Layer 14 of a small transformer language model trained on English Wikipedia (21 layers, counted from 0, width 128).
A neuron's activation on a vector x is GELU(weights . x + bias), where the dot is the dot product.
The model reads these tokens: "b" "les" "\n" "\n" "|" " Y" "ear" " |" " V" "en" "ue" " |" " Part" "n" "er" " |" " O" "pp" "on" "ent"

The vector x that enters this layer's MLP at each token. A number n stands for n times 0.039.
0 "b": 35 -8 -17 18 -42 -19 -11 27 -39 -1 11 -56 33 -59 21 0 -20 -25 -5 -17 -28 -4 22 6 51 -11 2 -8 -13 1 -47 26 4 23 39 9 -47 4 5 -25 -53 13 21 -7 56 23 20 24 1 -29 32 10 -17 -29 4 20 -23 -15 -8 -31 -19 -14 14 24 27 9 14 -19 1 -23 -38 76 24 1 -11 21 5 22 8 0 -19 -19 -6 -19 46 17 -10 -12 6 11 4 21 14 15 -28 8 -16 -21 -12 -22 -14 3 34 23 8 26 17 34 -6 34 -28 18 -27 -18 -29 -15 21 35 -34 8 -40 11 -23 -2 -29 40 -16 16
1 "les": 3 10 -25 -1 -30 -16 2 7 5 -5 10 30 14 -8 15 -8 -10 -30 -33 -25 -37 -29 -6 9 28 -3 -27 33 -10 31 -25 35 -3 64 -15 29 -12 8 1 -23 -35 8 8 10 42 -41 -24 19 -42 -25 12 -11 -24 8 -6 -25 -7 -40 -21 -6 0 36 -3 3 -8 46 21 -17 -6 42 -17 1 43 5 -16 16 45 38 -7 -19 10 26 5 17 24 13 22 13 -26 17 -30 6 25 21 -21 30 2 -12 10 -47 -52 6 41 -3 -4 -94 -12 -18 29 -19 -1 10 -14 39 -21 11 46 46 42 6 -30 41 -25 -3 -18 9 -31 -46
2 "\n": 13 -24 -23 18 -3 -7 -18 19 -22 29 1 -14 9 -45 37 -3 -30 -34 -10 21 -10 -3 -25 -43 35 -19 -16 9 -14 19 -15 7 18 28 25 2 -22 -11 -10 -2 -66 -8 -2 -34 54 -21 -12 7 0 -40 35 14 -32 5 34 -22 -19 5 -23 -17 18 7 16 -4 38 25 33 35 8 40 -34 56 13 16 -13 41 1 31 -40 1 6 2 -6 15 11 -21 -21 -5 8 34 -29 16 20 3 -51 -2 -45 -11 -1 -48 -21 14 26 4 27 -18 23 38 24 23 -1 26 -58 -8 -21 -17 38 33 -1 11 -37 28 -17 -10 -5 22 -40 0
3 "\n": 32 -28 -22 22 -22 -14 -14 26 -31 -2 -4 -20 17 -55 26 -10 -40 -26 -5 6 -26 -6 3 -22 40 -13 -7 13 -16 9 -26 11 -5 37 31 5 -40 7 -12 -18 -38 12 7 -4 59 12 -8 13 4 -51 41 -2 -52 -2 14 5 -19 -1 -6 -30 12 0 39 35 32 9 34 -2 10 6 -37 73 12 -7 -16 29 -10 24 -9 6 -13 0 3 8 22 9 -14 -12 12 37 -12 29 8 17 -34 -9 -30 -8 -17 -40 -22 19 41 18 11 3 22 42 7 25 -9 10 -58 -9 -30 -17 25 29 -32 2 -44 23 -9 -12 -6 36 -49 1
4 "|": 35 -17 -20 -19 5 -11 -31 6 -51 -21 -24 -14 36 -16 37 -9 -36 -16 -10 19 -9 -24 -6 -35 11 -15 -9 4 8 7 -9 30 -11 12 33 15 -30 11 -6 -46 -39 8 7 4 46 8 -1 6 6 -64 26 -17 -17 3 4 0 -21 -1 20 -27 4 1 28 54 72 25 6 7 14 19 -36 48 -13 -11 -20 43 -5 18 -37 13 13 -3 -4 43 4 2 -30 -8 16 12 -6 5 30 27 -43 -27 -26 -2 -43 -25 -34 26 37 29 22 -22 14 28 -5 10 -2 10 -51 22 -41 -19 18 42 -13 1 -46 24 -34 11 16 32 -5 15
5 " Y": 6 1 -23 -27 7 13 -33 5 -32 -31 -10 -13 -4 -25 23 5 -31 10 3 -16 -4 -10 37 -36 14 5 -13 6 13 7 -33 10 -22 11 -26 29 -42 37 -38 -33 -28 31 6 -23 13 -18 -26 25 6 -37 33 -30 -31 35 -4 5 -25 3 10 -6 32 24 10 37 20 8 32 -2 22 10 -60 45 11 -9 -1 21 -39 40 -24 29 -11 8 -9 47 11 -21 -30 2 47 -3 -24 51 6 17 9 2 -17 -12 -37 -80 -32 27 32 9 15 -56 25 19 11 -1 -23 33 -17 52 -21 -31 2 9 56 -3 3 23 -9 0 15 9 -32 18
6 "ear": 2 -7 -9 -10 -18 -10 -12 26 -19 -19 3 -6 -5 -31 29 -19 -25 8 -29 -2 -3 -49 43 23 -12 -15 -41 24 -27 -4 -23 -17 -28 -15 -3 31 8 42 -5 7 -20 43 -4 3 3 -20 -57 10 2 -30 -4 -18 -16 16 58 -31 35 10 1 1 14 -32 35 6 42 21 33 12 -11 11 -40 38 1 14 9 79 9 11 13 26 4 -14 -10 40 7 8 -53 -16 19 -3 -20 21 17 53 -28 28 -23 15 -26 -61 -15 13 6 26 17 -34 16 -12 3 -6 4 9 -39 15 -30 -29 -8 29 29 -37 3 -1 -16 40 55 10 -65 -13
7 " |": 4 -18 -16 2 22 4 -28 8 -21 -10 4 -1 28 -47 21 -27 -38 8 25 25 27 -39 20 -19 -13 3 -10 32 52 -4 -9 15 -13 -8 -5 36 14 42 -25 -34 -33 7 -17 -15 53 -50 1 14 -27 0 4 3 -7 1 4 -28 -19 4 32 -16 28 16 -5 3 70 6 17 -21 3 52 -32 11 -44 0 8 63 -40 54 -46 -13 1 -20 -31 36 -42 7 -10 15 11 3 10 11 1 46 -48 1 -10 -12 -30 -16 -32 20 43 0 18 -17 -4 0 8 -20 7 3 -26 9 -21 -15 9 51 4 35 5 14 -27 -9 12 -34 -13 13
8 " V": -27 -47 -23 -31 29 1 -22 42 -10 -4 -23 -11 -23 -20 27 -23 -27 -30 7 -4 17 -53 -1 -12 3 4 -10 28 27 23 15 21 -24 -15 -36 19 -6 30 -35 -21 -22 1 -22 5 64 -11 -12 20 -5 -25 29 4 -38 7 30 -12 -14 -31 26 -19 27 -37 21 6 7 14 3 -7 -5 13 -50 21 -31 11 14 38 -13 53 -7 2 -34 -4 -4 56 11 -21 -47 26 58 27 4 42 32 1 -43 -23 -30 33 -10 -7 -29 35 27 14 -49 -48 4 7 16 19 9 17 -13 22 -12 -16 36 26 5 15 -22 18 -8 -24 43 -7 -15 20
9 "en": -19 0 -43 19 -3 -10 11 -19 4 -41 -44 -10 -4 -24 23 -2 -50 -12 -4 -21 6 -22 -45 -22 26 4 -6 6 23 34 2 -13 -22 13 -26 0 36 27 -20 -15 7 52 7 40 67 15 21 9 -24 -69 19 -15 35 10 -32 -9 -10 -30 -3 -14 13 -17 31 3 -2 -22 8 -2 9 -14 -12 -9 -12 -5 -2 8 2 3 -26 18 16 17 24 30 21 17 -19 -43 19 11 -37 12 1 -26 9 -11 -10 27 -15 6 -49 21 -6 27 -4 -46 77 -26 13 9 29 32 -24 55 -36 19 24 56 10 -42 13 12 -6 14 22 40 -60 -20
10 "ue": -12 -33 5 -49 5 15 -52 3 8 -24 -16 37 -12 6 3 -50 2 -2 -16 -43 -15 -11 3 -51 -4 0 -24 9 61 5 4 -3 -31 11 -10 12 -5 -5 -8 -23 0 2 25 20 73 -32 -15 36 15 -74 29 2 40 -6 25 -1 -7 -26 -7 12 5 19 41 16 7 40 7 11 -9 23 -16 -36 9 6 21 9 -19 -3 14 34 2 -5 5 37 -15 26 -25 -24 -36 10 -6 0 24 14 -40 -1 -40 20 36 -4 -79 20 -6 2 34 -45 50 -37 -7 1 8 12 -13 47 -1 29 -14 6 -28 10 -19 51 3 19 36 -9 -15 -2
11 " |": 5 -50 21 -8 31 5 -18 -27 -15 -23 -2 35 17 -28 -13 -27 -15 -13 -7 -12 36 -6 -8 -52 -3 -1 -22 25 39 7 1 23 -8 -9 -29 -24 -13 0 -3 -19 -8 22 15 -11 80 -60 -19 31 -14 -38 45 -6 20 13 17 13 -25 -39 1 2 28 28 22 -1 63 26 12 12 -7 38 -36 -20 -27 9 4 40 -9 13 -51 13 30 -27 -28 34 -32 -8 -29 17 1 9 6 -9 7 26 -32 -35 -11 10 -1 -19 -44 22 47 14 15 -7 41 9 -10 -16 3 26 -36 32 -11 0 26 38 -25 -5 -18 25 -23 -11 35 -32 9 -12
12 " Part": 12 -30 -1 -38 54 4 0 14 4 -36 -6 45 -10 4 18 -55 -27 -13 2 -10 -8 -38 -18 -36 41 4 -25 28 -6 10 -7 15 -31 6 -17 -8 -27 27 -21 -5 -15 22 17 12 79 10 0 26 -10 -38 30 4 -20 10 42 9 -15 -21 -7 -13 -8 -43 16 36 17 30 49 9 -32 8 -55 14 -47 23 9 32 -9 -10 5 2 36 -6 14 21 7 -6 -40 28 55 22 17 16 36 17 -53 -22 -11 26 -1 -2 -3 -8 -2 2 14 -23 4 -41 -33 17 -31 11 -17 12 -24 -24 23 2 -10 -13 -24 33 -32 -2 74 -18 -18 -20
13 "n": -29 1 -2 20 29 19 10 -29 -68 -23 7 4 36 -10 24 13 -14 -52 -11 -28 29 -32 -62 -26 19 32 -4 13 63 -2 -23 26 -17 2 -5 8 -22 20 -17 32 -9 -2 21 20 54 -5 -25 12 -33 -49 29 10 57 24 5 -14 -8 -51 -13 20 65 10 27 -19 10 -4 -19 -23 4 -18 -39 1 -26 -38 -2 22 -46 -18 -9 -5 10 4 4 1 -5 43 -14 -13 30 3 -58 6 8 5 -27 14 23 29 -6 -32 -61 -6 9 -19 15 20 11 -15 3 -3 -24 62 6 15 -15 7 -4 13 15 -6 1 40 -18 12 29 28 -15 8
14 "er": -18 -1 -16 24 8 -3 16 -11 -9 14 -36 21 44 0 8 -8 -52 -6 -22 -35 48 -21 15 -6 20 25 -26 37 13 0 3 8 -25 7 -14 4 -37 -15 -5 8 10 3 31 -20 59 18 -11 6 -20 -71 47 -13 18 16 -4 -29 5 -66 -28 8 33 20 19 -9 18 40 1 4 -10 -20 3 -36 -35 -5 22 41 -19 -14 2 7 27 24 -30 12 22 24 -2 -13 -17 -5 -48 8 11 -18 -51 -23 23 18 20 -17 -77 28 -8 -17 10 -6 34 -15 6 20 15 13 -43 4 -32 33 9 9 -6 -10 9 51 17 21 50 -25 -61 5
15 " |": -8 -22 -15 0 35 10 -11 -17 -25 -20 8 30 16 -15 16 -6 -18 -18 -16 -37 34 -7 1 -30 -5 23 -10 39 27 6 -14 33 -5 15 -49 -1 -9 3 -11 -10 -15 28 19 -5 90 -25 -18 4 4 -43 47 -23 -12 20 18 5 -22 -34 -19 10 18 -1 37 -13 68 36 25 -12 0 29 -16 -18 -45 3 19 34 -39 9 -54 -1 50 -12 -41 -1 1 2 3 8 -24 14 -15 -15 3 -1 -23 -32 20 -10 -24 -5 -62 24 26 -4 17 10 3 23 -24 20 -25 16 -49 13 -14 10 24 48 0 -3 -8 42 -20 -2 34 -46 -3 2
16 " O": 24 -44 -31 -24 53 -6 -6 -13 -10 -17 -9 45 -5 -32 26 -23 -8 1 -1 -39 15 2 -5 -20 6 42 -16 2 -12 -20 -3 -4 -8 2 -61 8 -43 41 -45 -11 19 30 -15 -7 67 16 -15 26 12 -46 61 -30 -25 26 19 -23 7 -40 -58 -12 29 16 -2 -8 15 22 51 -5 -3 15 -43 -15 -4 1 40 18 -27 14 -17 29 -6 -16 10 27 21 -5 -11 12 3 -10 7 30 21 -1 -15 17 -7 1 -26 1 -37 41 17 -28 14 -16 0 -12 -10 25 -28 36 -41 53 -54 -6 19 28 6 -12 8 32 8 -21 35 -8 -13 20
17 "pp": -17 0 -7 -38 -7 39 22 19 -30 -13 -5 41 -30 -35 31 -43 3 -6 -45 -40 13 -31 4 12 4 -16 -29 4 -28 37 2 10 -26 -25 -18 -18 -8 15 -24 20 -19 64 3 18 35 -5 -13 -9 -28 -15 37 -35 -2 -31 76 4 15 -12 -12 -27 25 -18 -14 -17 34 -1 67 -39 -2 -7 -27 -11 -4 -4 43 31 -25 -15 -28 8 26 9 6 33 21 27 -36 -16 36 39 -10 12 35 28 -47 11 21 38 5 -20 -48 14 13 -13 -2 -46 13 2 -15 1 -14 6 -31 -1 -12 12 37 15 16 -15 8 7 10 -50 58 15 0 3
18 "on": -56 22 -7 -6 14 -8 13 0 27 -29 10 70 -12 -40 56 -1 -12 -9 -16 3 27 -33 -7 -1 -1 23 -3 22 -28 -3 -2 24 7 23 -16 -46 52 32 8 -5 -35 0 6 -16 36 -18 6 -21 -60 -29 7 0 50 -2 15 17 16 -71 20 -10 38 36 -4 -13 -7 2 16 -31 -31 8 -45 12 17 -11 27 -3 12 7 -27 -15 36 -1 15 16 9 40 13 18 0 38 -65 1 -2 -22 -33 -19 7 22 4 4 -59 37 14 -12 16 -25 -14 -13 25 25 -14 4 -33 7 -55 32 3 6 27 -63 23 3 -15 -20 21 12 -19 18
19 "ent": -50 32 24 -5 -7 22 -12 -5 16 -42 6 17 13 12 26 -34 -19 -22 -11 -19 34 2 -19 10 -3 22 -22 40 -18 15 12 24 -16 15 -21 -22 13 34 -40 -5 -32 -1 20 -5 86 -26 19 1 -24 -26 40 -34 39 8 33 -2 24 -45 -5 -17 -10 10 23 -40 33 33 27 -10 -10 -2 -50 -13 -11 20 10 15 -24 -5 8 8 28 8 14 -4 7 34 -2 -33 -38 23 -48 -8 -7 7 -88 0 1 10 -8 -14 -37 49 9 -9 22 -25 -25 -28 13 24 -27 26 -26 -24 0 -14 14 37 11 -31 42 44 17 1 9 -24 -34 14

Each question shows the input weights of one neuron of the MLP. A number n stands for n times 0.0085.

n446 (bias -0.048): -8 8 7 -11 -27 4 5 -20 8 -42 1 -16 22 -14 -1 20 -32 -27 52 1 13 18 -2 19 -18 29 24 6 -18 8 4 5 -10 15 -24 -6 10 15 -2 35 30 -7 0 -10 5 1 -7 -26 -12 18 7 -49 -12 -19 -26 -11 -36 -21 -7 -5 18 -1 16 20 22 -5 9 8 2 23 -7 -15 -2 -17 15 -10 11 -27 7 22 -30 -10 19 -22 -27 23 -1 21 -25 2 25 -19 17 7 -37 42 -2 34 3 -13 51 -34 -6 -41 -15 17 4 19 -14 7 -4 -17 -35 -5 1 5 2 15 36 6 0 -4 37 29 -3 9 -28 15
On which token does it fire most, and how strongly? 19 "ent", at about 2.4

n447 (bias -0.022): 12 18 -3 -10 -7 37 -1 -13 15 -23 -33 9 12 6 6 5 -9 12 27 5 -27 20 -1 -25 -14 -7 47 -5 -10 1 -13 -34 -15 -10 11 -4 -17 18 -32 5 28 9 8 13 -10 -30 -6 14 3 10 -8 28 8 39 -19 11 31 4 4 -36 4 12 -2 4 6 -35 5 32 -24 6 -17 28 -2 -20 -25 -1 -22 -43 1 24 11 -10 -9 22 43 -7 6 -2 -34 4 -10 -31 -9 -9 -20 -3 48 -46 8 -29 -9 -15 -15 15 -8 35 8 13 -10 -2 -22 31 8 -27 -19 -5 -8 -15 24 -9 3 -17 26 39 -24 20 34 49
On which token does it fire most? 5 " Y"

n269 (bias -0.060): 1 -35 23 -39 -10 19 2 -28 -10 -31 21 -5 14 -20 24 -5 14 23 4 2 20 3 -10 43 36 -2 -13 -38 -30 9 17 -18 -10 34 -4 -38 3 -17 42 12 10 25 42 -13 -14 -8 -13 12 13 21 -8 18 9 -2 -1 -7 14 5 -26 30 27 1 -7 -21 9 2 -18 51 5 12 -20 -14 -28 3 -13 22 16 -12 7 -13 3 11 4 14 6 -8 10 -49 37 -1 -24 1 2 -14 9 -28 -4 12 -24 0 22 -15 25 -12 -2 10 -29 27 -10 -6 5 31 27 20 5 26 14 -28 -25 1 -16 -28 -21 2 -52 11 25 -5
On which token does it fire most? 13 "n"

n420 (bias -0.070): -19 10 -9 22 8 24 -10 8 9 13 -28 2 8 25 -15 2 -18 -11 -30 0 15 -9 9 25 -7 30 -18 -29 -16 4 12 -18 6 -16 9 -38 -29 -1 29 3 0 7 26 -6 -27 -16 1 54 29 3 11 8 23 1 -20 14 -25 -37 -17 -7 -11 6 -7 20 -3 25 1 3 -16 -19 13 -14 7 14 15 -4 -17 -9 32 -14 -7 -1 21 -10 4 -9 -9 10 8 -6 -17 -9 11 -5 -32 17 4 -10 28 -28 -24 -7 35 -3 -9 6 7 9 -1 -9 -8 44 -5 -20 -17 -9 -38 -16 -19 42 23 -13 29 -19 27 20 4 -3
Its two highest activations, in order, are on tokens 14 "er", 13 "n"

n140 (bias 0.010): 18 -19 -1 8 22 11 5 16 -12 12 3 -16 -2 2 49 -35 -7 -7 14 4 -27 -32 2 -3 -2 -12 2 -35 -1 14 10 -15 1 14 26 18 2 4 -2 2 33 -33 2 -34 6 2 22 22 21 2 1 24 2 -40 -13 22 -3 -4 15 13 -17 -12 1 -30 -12 -9 1 22 -3 36 -50 -18 -12 6 -10 -23 18 -4 -25 -51 -34 -2 -45 -8 -6 18 39 -22 48 -5 0 -5 -18 -3 31 5 6 33 -45 0 -1 7 15 13 -23 31 38 17 -13 8 -19 -17 27 -18 -18 3 13 37 5 -19 5 1 15 -13 -17 -11 2 -9
On which token does it fire most? 0 "b"

n266 (bias -0.048): -16 -16 1 -27 10 -37 7 6 39 -14 -2 1 6 21 11 1 -17 17 31 32 46 12 26 -1 -1 2 8 -13 27 -9 -19 -20 -10 8 31 -14 21 -11 1 -8 36 15 8 49 -21 1 3 -5 -7 4 9 -17 13 -3 34 -20 -23 -7 -9 -30 -32 -9 39 -20 -13 -2 -15 18 -24 -25 -18 3 -16 12 -10 -4 -9 19 -18 -20 9 -23 34 -46 16 -14 -13 -35 11 -23 -15 -15 0 -8 35 4 7 11 20 7 -19 -6 16 45 1 0 27 20 -11 22 -12 8 -5 -30 -16 19 17 -4 18 26 -36 -19 25 7 15 -37 10 -34
On which token does it fire most? 9 "en"

n155 (bias -0.077): 0 21 -1 8 21 -39 2 -15 27 17 -15 6 1 -29 8 1 3 -13 -32 34 24 1 5 -18 -25 4 8 13 25 -11 -19 -11 7 1 15 -55 2 -14 -7 19 2 14 16 -25 -9 0 3 16 -22 -7 -4 33 12 8 -34 -2 -16 -11 -17 -24 20 5 0 11 -19 4 -8 10 -2 -4 7 -13 -4 -24 9 -17 15 -17 -6 23 5 -5 1 -41 -8 -4 32 15 8 -15 -6 2 54 32 -9 19 7 -20 6 -50 4 -1 3 1 -8 25 23 -5 -28 6 25 4 1 -4 9 -4 10 -42 -16 17 0 15 -14 -25 1 15 29 4
On which token does it fire most? 13 "n"

n26 (bias -0.054): 25 4 5 -18 -25 -15 -28 17 26 40 49 -17 14 5 6 15 -13 4 18 -13 -13 5 -4 18 -59 9 18 5 12 2 -3 6 -16 40 8 13 1 17 -6 11 10 -18 -25 -31 14 -42 28 13 -25 11 -40 -8 -12 -18 -23 12 -26 15 11 -17 -15 -2 -10 19 -6 -22 -3 4 -1 -4 2 4 2 10 18 3 25 12 -19 11 26 -12 -18 21 -13 41 22 -1 -6 -18 21 21 21 -54 1 9 -1 3 4 4 -2 34 -18 -7 20 1 -21 -20 -15 2 29 -28 14 -2 -16 8 6 12 -8 -3 -22 -6 -11 3 -16 10 -6 1
On which token does it fire most? 7 " |"

n11 (bias -0.021): 33 -2 20 -3 17 -17 -39 1 -10 28 -5 4 4 -5 15 16 -7 2 -7 19 3 40 -38 -16 -11 -13 -30 -34 -13 -2 -6 -24 29 4 11 -17 -16 2 -20 -17 33 -9 29 2 -11 -13 29 14 -20 4 -17 20 4 -5 2 4 -31 -7 7 -14 24 5 -14 -23 0 2 -14 2 -17 0 24 -14 -15 12 -15 -11 5 -3 -10 1 -1 26 -12 -22 -28 21 27 -8 10 10 -20 15 -7 10 -8 -1 22 -23 7 -31 24 2 35 -10 6 -9 29 2 13 -20 13 17 17 -33 -17 -1 8 -6 -18 20 -10 6 5 -5 -4 23 27 -13
On which token does it fire most, and how strongly? 2 "\n", at about 1.2

n113 (bias -0.048): 8 17 -2 -12 -10 -20 0 -19 5 6 17 -6 -9 6 -23 5 -23 -5 5 -45 -12 -24 -2 -19 17 34 -5 28 11 -27 -42 5 18 31 -24 19 11 -28 -12 -21 39 27 -17 -18 16 -18 -11 20 -12 33 -9 20 14 -38 -16 -19 30 11 -3 12 2 10 -5 9 -26 28 -12 -55 -12 -3 11 23 -13 -17 -4 -7 -8 -17 2 3 45 5 -17 24 8 22 28 11 -16 16 14 14 14 13 1 14 12 10 -10 33 2 17 -35 16 -12 13 17 -12 -37 -7 -10 -28 -27 14 3 22 10 -24 -6 -2 -5 8 18 -5 -3 -4 28 10
On which token does it fire most, and how strongly? 15 " |", at about 1.6

n44 (bias -0.025): 19 17 -44 11 -21 5 -26 -17 -19 -9 -8 25 -37 -18 22 28 54 -10 14 -12 -2 18 9 1 8 9 -4 -7 -2 -5 5 3 17 28 22 -42 11 3 34 13 19 -2 -19 10 25 12 1 3 -4 -16 15 -22 -36 20 18 24 -21 8 -11 6 13 -24 -7 18 -3 1 18 -20 0 4 -7 -17 -12 -12 -9 -16 3 -14 -14 38 -33 -28 -22 31 -3 -38 14 -11 -24 3 17 -7 20 -6 16 8 21 16 1 -4 -6 3 2 -14 -13 8 20 -38 -14 39 8 -12 25 0 -29 -4 -8 21 16 -16 -6 8 8 -14 -6 -50 25 -11
On which three tokens does it fire most, strongest first? 16 " O", 15 " |", 17 "pp"

n5 (bias -0.072): -30 -13 -44 -16 -23 1 -4 11 -9 3 -5 4 10 -18 18 1 28 -7 -19 4 5 -9 8 71 -8 -1 -20 -10 -28 12 0 8 -1 -6 16 36 21 27 2 4 47 15 2 -19 29 45 3 5 -5 5 1 1 -1 8 -7 -34 9 -5 -6 -16 -16 -20 -14 46 9 5 10 -19 9 -14 12 -19 -28 -20 -15 -19 39 -22 15 10 -10 -14 -15 -13 8 -17 -26 10 13 -28 14 12 -6 -15 -12 37 16 -14 -14 -14 4 -13 -8 11 -40 11 -5 -14 24 5 -6 -5 -12 13 60 14 18 -11 -28 41 -9 12 32 4 19 -35 -25 17
On which three tokens does it fire most, strongest first? 8 " V", 6 "ear", 14 "er"

n399 (bias -0.084): -35 3 -31 -5 -12 1 7 -14 20 12 17 13 28 -1 1 -1 -10 -1 -7 -23 -22 -26 -27 -4 -12 8 22 11 27 8 -15 13 -42 -9 10 14 5 -46 27 -8 -25 4 -28 -13 -16 9 33 -27 1 2 9 5 15 35 -2 -18 30 -25 1 -2 5 13 6 32 10 25 -15 5 32 28 38 30 2 -18 2 -19 -17 -24 33 9 11 -4 -23 39 -1 26 19 18 31 3 53 -27 19 -14 -3 -12 15 -7 -28 10 35 -12 34 -31 -24 6 11 21 -34 19 -9 -17 -24 -8 -1 -33 -39 16 -25 5 7 -2 -9 9 9 -17 1 -13
On which token does it fire most? 4 "|"

n478 (bias -0.064): 11 20 -1 -21 46 10 -7 24 11 13 -2 7 -12 -20 -6 13 17 7 40 15 10 6 -2 3 -11 -24 -42 -1 -3 12 8 18 -15 -27 -2 7 2 3 -16 -9 -24 17 24 -1 -18 -4 14 -15 7 45 39 -15 9 32 18 -3 -23 4 -32 7 -5 -13 22 25 -31 -47 -18 -11 -12 -33 0 10 38 17 16 -12 -16 -17 -26 44 27 1 -23 11 24 -9 -11 2 24 2 4 -43 -13 7 36 -3 -7 2 9 36 -32 7 -17 -16 -1 9 7 25 -19 -8 21 -18 -16 -14 11 -32 -37 -10 7 -37 12 -3 -6 -3 18 21 9 13
On which token does it fire most? 17 "pp"

n495 (bias -0.030): -13 -5 11 -12 8 -6 8 -17 -15 21 -5 54 -23 -20 9 5 -16 22 24 -39 -13 4 2 19 -29 13 9 1 2 33 -6 21 -23 -21 5 -4 -21 4 14 -27 28 11 -2 10 -12 35 42 -35 -7 20 7 -8 45 -19 21 -8 -24 -5 -7 8 -5 2 -20 -42 10 5 17 15 1 9 -12 -15 1 -26 18 24 -1 -7 -6 -2 -8 -22 -7 -4 17 -15 44 1 3 -11 8 -3 17 22 -12 -2 -29 3 21 14 8 -14 30 12 -22 -7 -51 -8 8 -11 -13 -2 -44 -29 -18 -33 -11 -17 28 12 -15 -12 49 8 31 -12 39 -8
On which token does it fire most? 17 "pp"

n370 (bias -0.049): 8 23 -9 -6 14 37 5 18 23 40 31 -45 10 -3 28 -17 13 5 -8 -16 -8 10 1 -8 23 25 -11 24 17 -19 41 14 -31 -6 -6 -14 -39 11 -15 -46 3 -13 -19 23 -18 -2 18 -20 -5 10 -35 -8 -9 -5 4 -17 -3 16 36 -13 20 33 -4 -28 12 48 -2 16 -4 34 -36 4 26 -9 -28 -11 2 3 -3 -2 7 -14 -24 8 20 -20 -11 -6 -7 9 23 -6 9 -19 3 -7 -17 -11 14 23 -1 -6 -19 18 1 -5 -22 -17 -31 -12 7 20 11 -27 -7 9 12 -9 4 16 13 -34 15 -1 -7 -3 -38 -15
On which token does it fire most, and how strongly? 7 " |", at about 1.1

n400 (bias -0.025): 32 -7 3 9 8 15 -12 22 -12 -1 -8 0 -9 20 6 -22 -9 34 25 9 -7 11 -12 17 -18 5 16 -7 7 -2 -11 -2 -1 11 18 -2 -41 -14 13 14 2 7 -37 23 3 -14 -3 -4 -2 -19 3 -12 -9 22 8 2 -27 -2 -6 -15 -2 -6 -21 4 -21 10 -20 36 -42 -1 -31 1 -30 -4 -1 30 2 36 20 26 8 20 -11 8 3 15 10 -3 -56 -14 17 -35 -38 26 -33 -18 -17 22 2 -9 -10 1 -23 8 15 25 16 -27 -8 16 -7 -12 25 29 7 51 -22 7 -11 -15 40 -21 -1 23 8 3 10 -21
On which token does it fire most? 10 "ue"

n347 (bias -0.025): 3 -38 20 -6 30 1 10 -21 -3 2 14 9 6 -17 2 -14 43 -6 -9 15 8 3 5 10 23 -3 -37 -26 -6 -2 12 2 17 14 13 -5 12 -9 -29 18 14 31 -24 -1 -23 -34 23 -21 -31 6 16 20 -5 -5 6 -1 -1 -28 19 5 -24 9 -16 10 8 -9 -7 -17 8 -21 9 -12 -11 -7 15 -8 9 36 1 51 -22 12 4 9 10 31 -18 -25 -16 -40 32 -7 29 32 8 11 -3 -22 3 30 -18 14 13 8 22 -18 -19 -25 -6 -5 5 30 -10 4 16 6 -17 -21 -17 21 15 10 -4 -23 -47 20 -4 15
On which token does it fire most, and how strongly? 16 " O", at about 1.3

n137 (bias -0.054): 24 21 -2 -10 21 -15 13 -8 -17 9 -36 -11 -11 -33 -10 -11 10 -19 12 -2 -2 5 32 -4 16 3 -5 28 -27 1 2 23 12 -29 2 -43 -15 -38 -13 -2 5 3 13 3 -5 -17 4 22 8 -13 2 46 2 19 -12 20 -25 -43 37 43 11 -7 20 -9 -8 6 0 -3 23 23 16 6 -12 12 -14 -23 28 5 3 5 8 -9 9 -33 -47 -20 -11 19 4 17 -11 -17 1 42 10 -34 6 -21 5 2 -20 29 -15 12 10 23 -12 11 -41 -9 -11 33 -1 -20 5 10 -3 1 10 11 37 -24 13 -29 15 -2 0 -19
On which token does it fire most? 11 " |"

n82 (bias -0.063): -8 9 13 -16 -2 42 -1 9 0 -10 25 -22 -6 -19 0 20 -44 -23 -24 -16 -3 -4 7 30 12 4 -12 17 3 -24 -14 24 9 20 16 14 4 -36 11 -4 -20 8 -4 4 -8 57 17 27 -38 23 -21 -36 -20 -21 21 1 35 -17 -1 -5 -2 5 28 -12 -16 15 -6 20 -22 27 39 8 28 -12 -17 4 -10 2 20 -12 11 -43 36 -30 -13 22 17 12 -19 23 -1 -20 -13 16 2 23 -18 -5 -6 28 7 -32 21 -8 -30 -3 4 9 -38 8 -20 10 -8 -6 -6 -17 -5 -8 13 -3 61 -28 -17 22 21 -4 5 13
On which token does it fire most, and how strongly? 0 "b", at about 1.7

n504 (bias -0.028): -11 -8 -8 -1 -44 7 -8 -21 28 2 18 -11 -24 -8 25 19 7 3 -19 2 31 22 4 -8 -16 -33 -6 -39 -1 -15 -7 36 -32 -16 20 -10 10 19 -27 23 7 12 37 -5 -6 18 8 11 5 20 -5 -13 -2 -7 19 10 -18 7 15 8 7 -3 15 9 1 11 -7 11 -16 -7 -12 24 -22 35 -2 5 -4 -30 4 11 -24 -33 16 -14 -22 -33 -46 10 -21 3 -10 21 -26 -8 20 -37 -11 -6 26 -30 -8 -23 13 -36 6 5 24 31 -7 -42 3 1 39 18 1 -3 4 6 9 -8 26 -1 14 29 -26 7 40 31
On which token does it fire most, and how strongly? 5 " Y", at about 1.2

n43 (bias -0.077): -12 -10 -1 2 4 -4 28 -3 -8 12 6 -5 11 -5 9 -8 2 -19 -22 -8 -4 9 30 32 13 34 -9 23 15 12 5 -36 11 -11 -8 -49 9 19 -15 24 -1 20 -37 7 0 -6 1 -13 -28 12 27 15 35 -29 40 -16 -3 -7 -4 -8 3 -24 39 16 8 7 -16 -12 -18 -42 -3 -7 -7 12 16 15 7 -43 10 24 9 18 -3 -6 -33 9 30 -17 -15 -22 11 -8 -24 -53 -4 1 -1 19 -8 17 18 35 5 -10 -23 3 -26 17 23 -1 -2 10 7 -16 25 -19 14 15 4 -13 27 -49 13 -1 -32 -29 15 45
On which token does it fire most? 19 "ent"

n108 (bias -0.102): -18 39 -39 -48 3 -13 14 37 -6 18 11 6 33 -15 -13 32 1 -6 21 4 -1 -30 -18 5 37 12 39 13 -19 -58 4 6 7 -23 16 8 -10 -29 27 -9 42 -6 21 -12 -5 -29 2 3 4 -26 20 19 -18 -8 -9 13 8 9 6 35 13 -7 -6 7 -9 -31 -13 -35 10 -8 -26 20 -7 23 -8 23 -3 -20 -2 10 -30 4 -15 -5 19 19 5 8 -17 -19 -25 -17 19 19 9 -6 -23 23 2 26 18 -28 26 -13 11 8 13 -21 -50 -14 -33 -7 -14 -17 39 5 -2 -7 6 -19 1 -12 -16 25 4 51 -7 -1
On which token does it fire most? 0 "b"